Layer 21 of a small transformer language model trained on English Wikipedia (24 layers, counted from 0, width 64). Numbers have three digits each and are written without spaces.
In attention head 2, each number of a token's query is one row of weights dot the token's vector x. The head spreads its attention over the tokens so far by the softmax of query dot key.

Query weights of the head. A number n stands for (n - 500) times 0.00062.
q0: 681394458556447526655474436465538489499595459492479502413441430458631539484564496506460349563339615717593442364456447552529693572451540299462418539400578479521388451479534444432477498502489477
q1: 451327473527474495488502389546504335407626556561429555452400392391646561511509352507411400475460355367450441329384731411417540611279487612523612584487702502583424404418458544453469466608673556
q2: 379562376449501439527621341510450486572430572504569382623473498449495452483496478425490583476329428460547497513577617507731497454625373507511557386514453559471500600638595465681419594546686476
q3: 381478466599451400526428510540498474484579583423450571475539561342535571555491472537421441536490565542564376475605652598671599439388667502649325394481645479555411411681463792435509603550567422
q4: 536473586557321490549548516358461552424466509489403452573599650562799604542505504408433605454572594577591478410537620555524532497425531486418282485425413634524540603405341311504419621430371503
q5: 335333575563596413488372525634740534475490303429594348431571353545494307387507519560522454612561395460450437489524444322407511544551477496284746558612517623523459252381548424555591407417422593
q6: 464395478550540475722591567491503545432538614459539746384523562499454464490615679405565477448502706624480439512427427463374462397436430530573428364348430261284344676602562186397498581443456409
q7: 419425434514606563439337618377283507453573622482482569674563698525514638311539422475459489468500439428630432483629421471614375483615447514382508439341425484535542746440360612478423539604414687
q8: 518481488425639438486487430406288446463676639493480702638558607448416454522591403435541479417531494496333635600504426611445514441569423421732456493559595566574457607670467350433519560494534528
q9: 585595583421573549477490397255342644621508519558681508731536904349679571232610521368502505245399509494459774423642459544520455401699579386485340359542448624568699632405454490777482592380457438
q10: 604504570312653608587318541414455447700726627478551484443510378633376624242525590375582424612657554472669463493628375312716359412641618498517617398376411423540525716526475239460537436419317742
q11: 650346713449583515410285454372480586486553411464437442471391601488682604364650459343428475225529557653602420661507490725563363593506707531521450506332591386558691659425497744762265367375292362
q12: 434326442696334598437598557622517282371398427594391563580503284372620716392512546569454487770567507330559239312519486665380392661323544492293628439657594465394398407353306769227469723768340435
q13: 348330514654570613571433504707491242653410413567331438397306392565265551605484473563386443631647475218475396490317500524536455642491593746456348698482546498559632672227494604447657395270616393
q14: 376549648454458489381340408484441361572535403403737348405468235461310604362638614234606299403537421472553380761849209406525452381661629323463452551503369319418452516618530712511120471559309683
q15: 587443671546482638576491369464441503256655477630422627505458709414742503289551272422685597471540575554512552788430600544464536681262563419652452298378726461606440627381572626912480294576365418
q16: 484513701561441519264366224549441666314451570660461547552705848271900635347684579290553529455189541629603825563757499270425270143483727244614660234584644697782555507294389749771386210615392652
q17: 508546397716553490360387640769556536545309373460351591431414459687255462571511273636446656363718474465553542491386618518660406499596454395412218310471672376460613430260608560458703407442471338
q18: 548134516554332243549552569876379435252501344474539578430230357347493395439729566507430453580454674397473527603319387469367520466333660428378778586523475499401633505322454500443589574495696331
q19: 584492473305359296540455635643701482734501512391557523385549462513451468668409656578464683696704377395443684472488445490527356644569551362463644380796661452458447484558039342430656424496585832
q20: 524081487519604502479452593393459526638392487591451469582445548443582503269442790403398576138440490398468783707578358571383371492686684757309522594531233436510325524598424631515192570398479675
q21: 696565527485802413605520534473362378337635546352474504707422466568552386556472364661663625311643632588596482250446508735604471415399543562534268346380595422410548572494392417404617727598296214
q22: 435304751375403525360444270452561323588409366383661388403662535693570642388426856531595424637508486192337602407591393217512457481669504589577606827543573561502735605566509866631260654613463494
q23: 376799541421806616416495268385685642268568317449707432431411551573535471485484842604712328602653429422552612604446428387458445366738604324619602874584537399481572756457621515845780606627554409
q24: 601483632375478501350402514234455646658494536467635501629339646562416530502359592852499333421335406382618649522613616379606329755790447461466253616630326430696571429795634448624520350337660430
q25: 373605548610577459438456445508523168650428593379506524419594394585336303600777025615494388240568657861390518414401260499459515471522549483422305459482688243568691488213554493520475314287550349
q26: 496765675370385447603482498355613375404722696726542728396520478512504502293742572248507492447402526660410441542473350473407549541686483510611560376617472416463621556702653469309477475371686640
q27: 392565311413825313298344410552393381619447282365538438456437496552400467514675459502567512648514468362544417491565601456501491298512570347623375449508516609406407509405543497268520467345716346
q28: 513355337784198742556408380655477495349547343345304475336658490422380273464447421491577276599322571697576564485593478164602336605709635435560439384335457457653741281529326777589506360489433591
q29: 336490506530421311615471324378525694442565818609584274542495501604463581568426393459447424344583429715464376488689231742111679583436470365417388529400574491766495579643435476659585612528400432
q30: 393747513669604727586252528748303260658424535581737593546363604481332488679621598560719575462634553495391583505058688506503666753563423417715345539607352538273307398639538597637604456504563281
q31: 729544433440687597440498502564621648652403767369631457628519507384318651520351512317396639519466359569604308495691446452389540382599554512385635546680474618383676723362497384521437498744623483

Each question shows a short text with each token's key, already scaled and adjusted for position as the last token sees it. A number n stands for (n - 500) times 0.0022.

Then comes the last token's vector x. A number n stands for (n - 500) times 0.012.

0 "re": 405497549446439410546520570505550559536631415485320686631489494561639510391516540504641369475460
1 "as": 469420542501442455539569524541484487565644461405293641624411538574557482379431485566553476565515
2 "ing": 532493510512505526483469546498401511516624380509286634560423546559628630482436541491573419562441
3 "ly": 478461539523478443546452525482509483467678401433283693534516509683580630463505512552509413582474
4 " be": 542547540614517439555491525503493471517589371528340646506526525577553575384442510462610441503580
5 " p": 491517424593455476541458514541467556450447472582457581447452554444630672576331550436554505481588
x: 378422547429367431649404680600457357395684547516419577389270489650282493716495481700582539647543651325630536716381457401374559509578603668459352481597549444423440437407636412512572458446575263
Which token does the last token look at most, and with what share of its attention? 3 "ly", with about 60%

0 "p": 463453534455432478576438555474562560432510524547475599699441638465705565491392508447652418470469
1 "h": 553446498477471463459520464446615555546662530487438694654458534479721651476538553478649482405488
2 "as": 557467497486468462572569563547520508519583560453398620687417533538617480398439511533578520590546
3 "is": 555502558512448486518461543468501535511684405514320704677503555476639558431407483536623403552483
4 "ed": 510517533484510499489499500524416514456625358446271672581387492561621645469499561543606451586479
5 " the": 467502478499471494497420477410467491471669384518343773613515566511600588553487525420644374533513
x: 459516466505582399539379715454330542541731379514363579481198556498404423851471617767430630534426349397572550361498637602506528535488450661377497571601434469496266549505423377396495467399711509
Which token does the last token look at most, and with what share of its attention? 5 " the", with about 40%

0 "ers": 435455487476482558493526464451451477563621396474338676711432524520610555482363456587592384534541
1 "on": 507395450471493487467545469457512537613682432444269702701412465545610571495515516603595394516491
2 " ": 531496554452479509474431524543449566477613400544319701652497503501499475516455478597576487465492
3 "j": 529550568545427493471464469478401501539486366546361625571450510510497554584429608457514501443584
4 "o": 464506431437559451521602618523559529505458588475447579625541555591650486447360545471458548375596
5 "in": 420521493495545473544497585523502462507518439465259567508403483524620603481334492452579520496449
x: 376520528473539457569433500490761651433474380485396451554486234418344431786489417590596562476545535546555537454515452640648708423555340647394630492547423339503407496404510478623807762301651355
Which token does the last token look at most? 1 "on"

0 " in": 377492459487513501629505530447564457536622312494324687664372592579522546451453587375619489436592
1 " F": 462513518508556536632404572514494571377548369542459575692467571462552616484407615389585485391569
2 "ran": 564392496552577492676580600543647581361556500584427471653463541461595611438451640344548555415550
3 "ce": 494510519542523535553473533520451491495590367473281674628516537558615522471492500557516498566490
4 ",": 550533523527502492544411537502313500480665180490194684619531489586570496452511549365559436601452
5 " B": 520526447545466509543471480485514521474580379415358642619442514474560576562420611567549409411546
x: 505510473556530395600494584683304180400601560543399454343195398557373405711505378629509627591391568439589510475444499339529425590533307668402271535606516526547673545476426520470522475530658350
Which token does the last token look at most? 4 ","

0 "ver": 444474495482470465442492483467445554577660374445319731651465480610623561485507495576639385492473
1 "n": 471426507489512431477517579523490513543603438569368583698393538483684553341381561495620407492514
2 "ment": 557483572481485505488475507488488497523701463468260674653460547577604566511465497543634353571419
3 " to": 551451512494508452559466576495507495524618319471349686563501572599533544418466622423499440516536
4 " for": 596522537472560465592537586605512546443575344450336628606392565517465575447498643430622410515563
5 "m": 476512535512520474538539541522497470545626431448253568539341549613496569440385477502569507565539
x: 345531464505478442608545485437689638325608435591562573519464348539351482779420296581454483503397598539578601347431524590598697525639450750522494552699423286467481630461459329527748398312633344
Which token does the last token look at most? 3 " to"

0 " W": 529532528467500511495435492469565502475582490476423656593480580427599604499453576484544473473542
1 "ar": 609500508517447548521406425454493422542544456421395696607558514504668642462478487452562515547468
2 ",": 488445566519505459477371559492319559518668272459192713580529481553547477466537527441516450613436
3 " b": 474458545604439500479429450429517437574487317426276712483501566483571552547324545480528385385554
4 "ut": 483442511566468461570395509483403379513528290413263647468575550647622565507289457425447418480519
5 " the": 485506446504442511452382439370440526484625381493317796552546515541553598612481461473638404472544
x: 504499424428643327525386634479352460526783407536352614564165515465353502768555635755514654542405377370618570481464593641535460440514481581427447589584370466561296465584497278403555550417699467
Which token does the last token look at most, and with what share of its attention? 4 "ut", with about 50%

0 " the": 473488551506512519430458429418466503493699382535374779610515573510605614582466498421617359508547
1 " F": 498557538500548539553373505491477532395641363541442611683520549479587672523423611399562410447515
2 "r": 569495473562476485580544417490639430512530467527452579663519552491644610385340600358571467408539
3 "en": 581544509506531425629547646528580563434444579546514522534509585593649522555350642410526605355515
4 "ch": 472502494471487535483439493459454591471658431506285712611477504480629654602489569489596447588472
5 " F": 542480494561517508617486533586523569331580363563446568662505588514594688518421668377557440415501
x: 416452539565497727706596616405489322449702437618329497282222298581440414526385503644568613677484522341539485490577539324573432674664533642380382451652448476500361505376340467436573611565628372
Which two tokens does the last token look at most, in order? 0 " the", 4 "ch"

0 "ad": 402402517481477459511607474499524507642638450426348701698375490506633562417459444557621409445580
1 "e": 480419493496527483471548550494488510568621441492312656600438517529641578408471524538577403521489
2 "===": 572448567545501571470411397429377461514683151561287777731500424668476565495505475536555411532450
3 "\n\n": 533499548418476540455480390466347390602705205323093785661351520536450526500501473529581406568503
4 "-": 497503462475398540499463396388341341661700262337134794570417578571515424544456462502519480561589
5 " K": 493524433505440541533428410367486443580661387404353679579455468492615569550489551548596445480547
x: 515493474499421393558380469589372132410611526588496504409289532459299361809511397650451603559368642466464411466464466297476401635578425695401448549421475555522588550539555377506609474446698507
Which token does the last token look at most? 3 "\n\n"

0 " b": 501518594418462491453473430497537485562511413416335685524479518462584575505367516478545361427571
1 "ec": 471479608459488526528482448443438387551493279478260661505474504587607611495273448350494486415545
2 "ame": 469492493511482454566545553523494492493633386390265649491442533653559574461445521423525474551554
3 " as": 556461467497480472500591563527569535515595481388301635418424586573525544457443531424472511520594
4 "s": 580481528602490468641557581616596484425427490554453494450385648428535685443288565474458575519623
5 "ist": 430502540474516490488548524545574458535618481494337541624321539554672701368380544424586641509471
x: 420468545486502568522437594297721612378349294702430537397502395463411482664384338547629458605394652508466504519491519725552716463571499635491482666665662217579484566434361333493701601493762425
Which two tokens does the last token look at most, in order? 1 "ec", 2 "ame"

0 " P": 467523616447504480539441519497556586436597520547491589667507588413655581539435561401612438440533
1 "er": 436493530552518529507410456408503494469573389613471660704574553396622604518504527419620428475536
2 "c": 517503515503508478525532621597551582414420555575505568572437599428599536547337568514563580353587
3 "y": 582494494532498532495454510435492557563586414542388704647536505504585534543434529546540420443440
4 " I": 486538559535528511465415573583400652451640427596392595702481535460566579524533643442556394549441
5 "z": 483558515528551445484502522517534575435593469490406609653523541539561473530499581608535384480565
x: 427485544622425414550714599516484248600359435430327547553571328599289267723603625598365526603511445529662518357328464462538389531490360589498315393509457420387589667544605592415700533461590482
Which token does the last token look at most, and with what share of its attention? 3 "y", with about 50%

0 ",": 471520485444482565402398447457293567536701211470183759650525446568516492549528517514602394675481
1 " in": 462430492465494507571488529431487489493647289479256701635408537577536520504507578399661466511549
2 " ": 515492535525477537552527475552487502518508275454336715592487510513475539525381414570532548364612
3 "19": 463489516438422542567454487465429543454585256522289637560479495483359607598466585394527538511389
4 "3": 427473554471412508578450486529370537445508388526433601599483572626520614608328608361530574486453
5 "4": 500496538487467510541456485452402418460614213424171681606472449615552568526441501499494439586451
x: 517628263560607294439496527506487671636388340700434490558408423553518400626654341715549533480589390451443443171368421600460595528657294535445431471563526512466491516470508473309689699434602358
Which two tokens does the last token look at most, in order? 0 ",", 5 "4"

0 " ": 480464513469519584436495428464435533563608367490270825658452513460514496550402405587581464445559
1 "ro": 532476456545475498511576478388590485579534374474291742609518540506546526503383475487504351373546
2 "le": 563504494466479532489504548486540495592522465474290673548450515508608574539405538478619509490483
3 " of": 521526483465523507482433552453428480510687347481283720598450545553599532487547582430611430565535
4 " f": 538460514566480504640468494554490550437509352495386571579508519584508649451350589437568444475551
5 "em": 456445521467499481446521463511598501590541692442451591659413639551665571469388561450538508405609
x: 439416621553463569578515578546533360471533372407543479482454279585454403414452528703517347614455498550505594574498681598606732709594486677530301683640459310526507743724543531585688709412720604
Which two tokens does the last token look at most, in order? 3 " of", 2 "le"

0 "a": 427472477494517506504562498502467537590650414455322698694422511469575473408528510599566396544576
1 "h": 551408494472486482418471459420461565595697365501325745652476464538660603506520548546584417496489
2 "l": 537470497483473444590492542500546567511623437527367612712522524518654608436459571561514412515540
3 "ia": 562556488531498533454475500453441444549670429505329656669471492542669522423455509504537426533502
4 " in": 542602536493516510565533573472496494512662306512274676655413572548569529437492602363629457485520
5 " it": 455508586539499468576534545548520502518612389375263644620432564593542563518361533491513415541527
x: 429365342510567446653484577391504666586558371485533456349564468500373502799483372602562507455622472604567679378452579531508684507620387672529259569516448518415473615498367428259795534437659240
Which token does the last token look at most? 5 " it"

0 ",": 471520485444482565402398447457293567536701211470183759650525446568516492549528517514602394675481
1 " a": 524473531492473566515455466440513501525546360489336753535517507469484621593493573482584477508577
2 "r": 519503578447475507596456556589520513482553362583406495540531513473494686399345640296587498545479
3 "t": 445491581461513451516430521595466618451527447461390661629543579516509544544512588665511509597527
4 " c": 459517522546453482485447497502493474507464485549455650606422571499617587539318519390612465360554
5 "l": 452503497574452449583494493494557489567455424554396610537544558425547648524309535457420526441585
x: 348536560467343552523460538543626441363462571474421564323404522600356237488289566563409541715565475471599683597480523455513490444691659737572432560622480312473685363355470648568825575432619343
Which token does the last token look at most? 0 ","

0 " in": 377492459487513501629505530447564457536622312494324687664372592579522546451453587375619489436592
1 "c": 456420575505454547558540483514546516536490324456379678580415599466587535506337471394598431395630
2 "l": 551450513498471541596480478512554415556486316538352589480502545476460663400362569434404612454538
3 "ud": 516519464523467492527545404479421321587633299295212668535401496678558545446402481540566492506515
4 "ed": 528507496509516499538506525526454444475608348433251669522411537559570608414437568454523492591530
5 " the": 477495465499448510495400462387445487480681372502315803580515550514563596588498514452624392571518
x: 461532462519589323504372687493331516511778404536419598486211583465399457833481656773429626512412359382610525361484616627505548522496447656375502585602426459501292524503462384383532409396686473
Which token does the last token look at most, and with what share of its attention? 3 "ud", with about 70%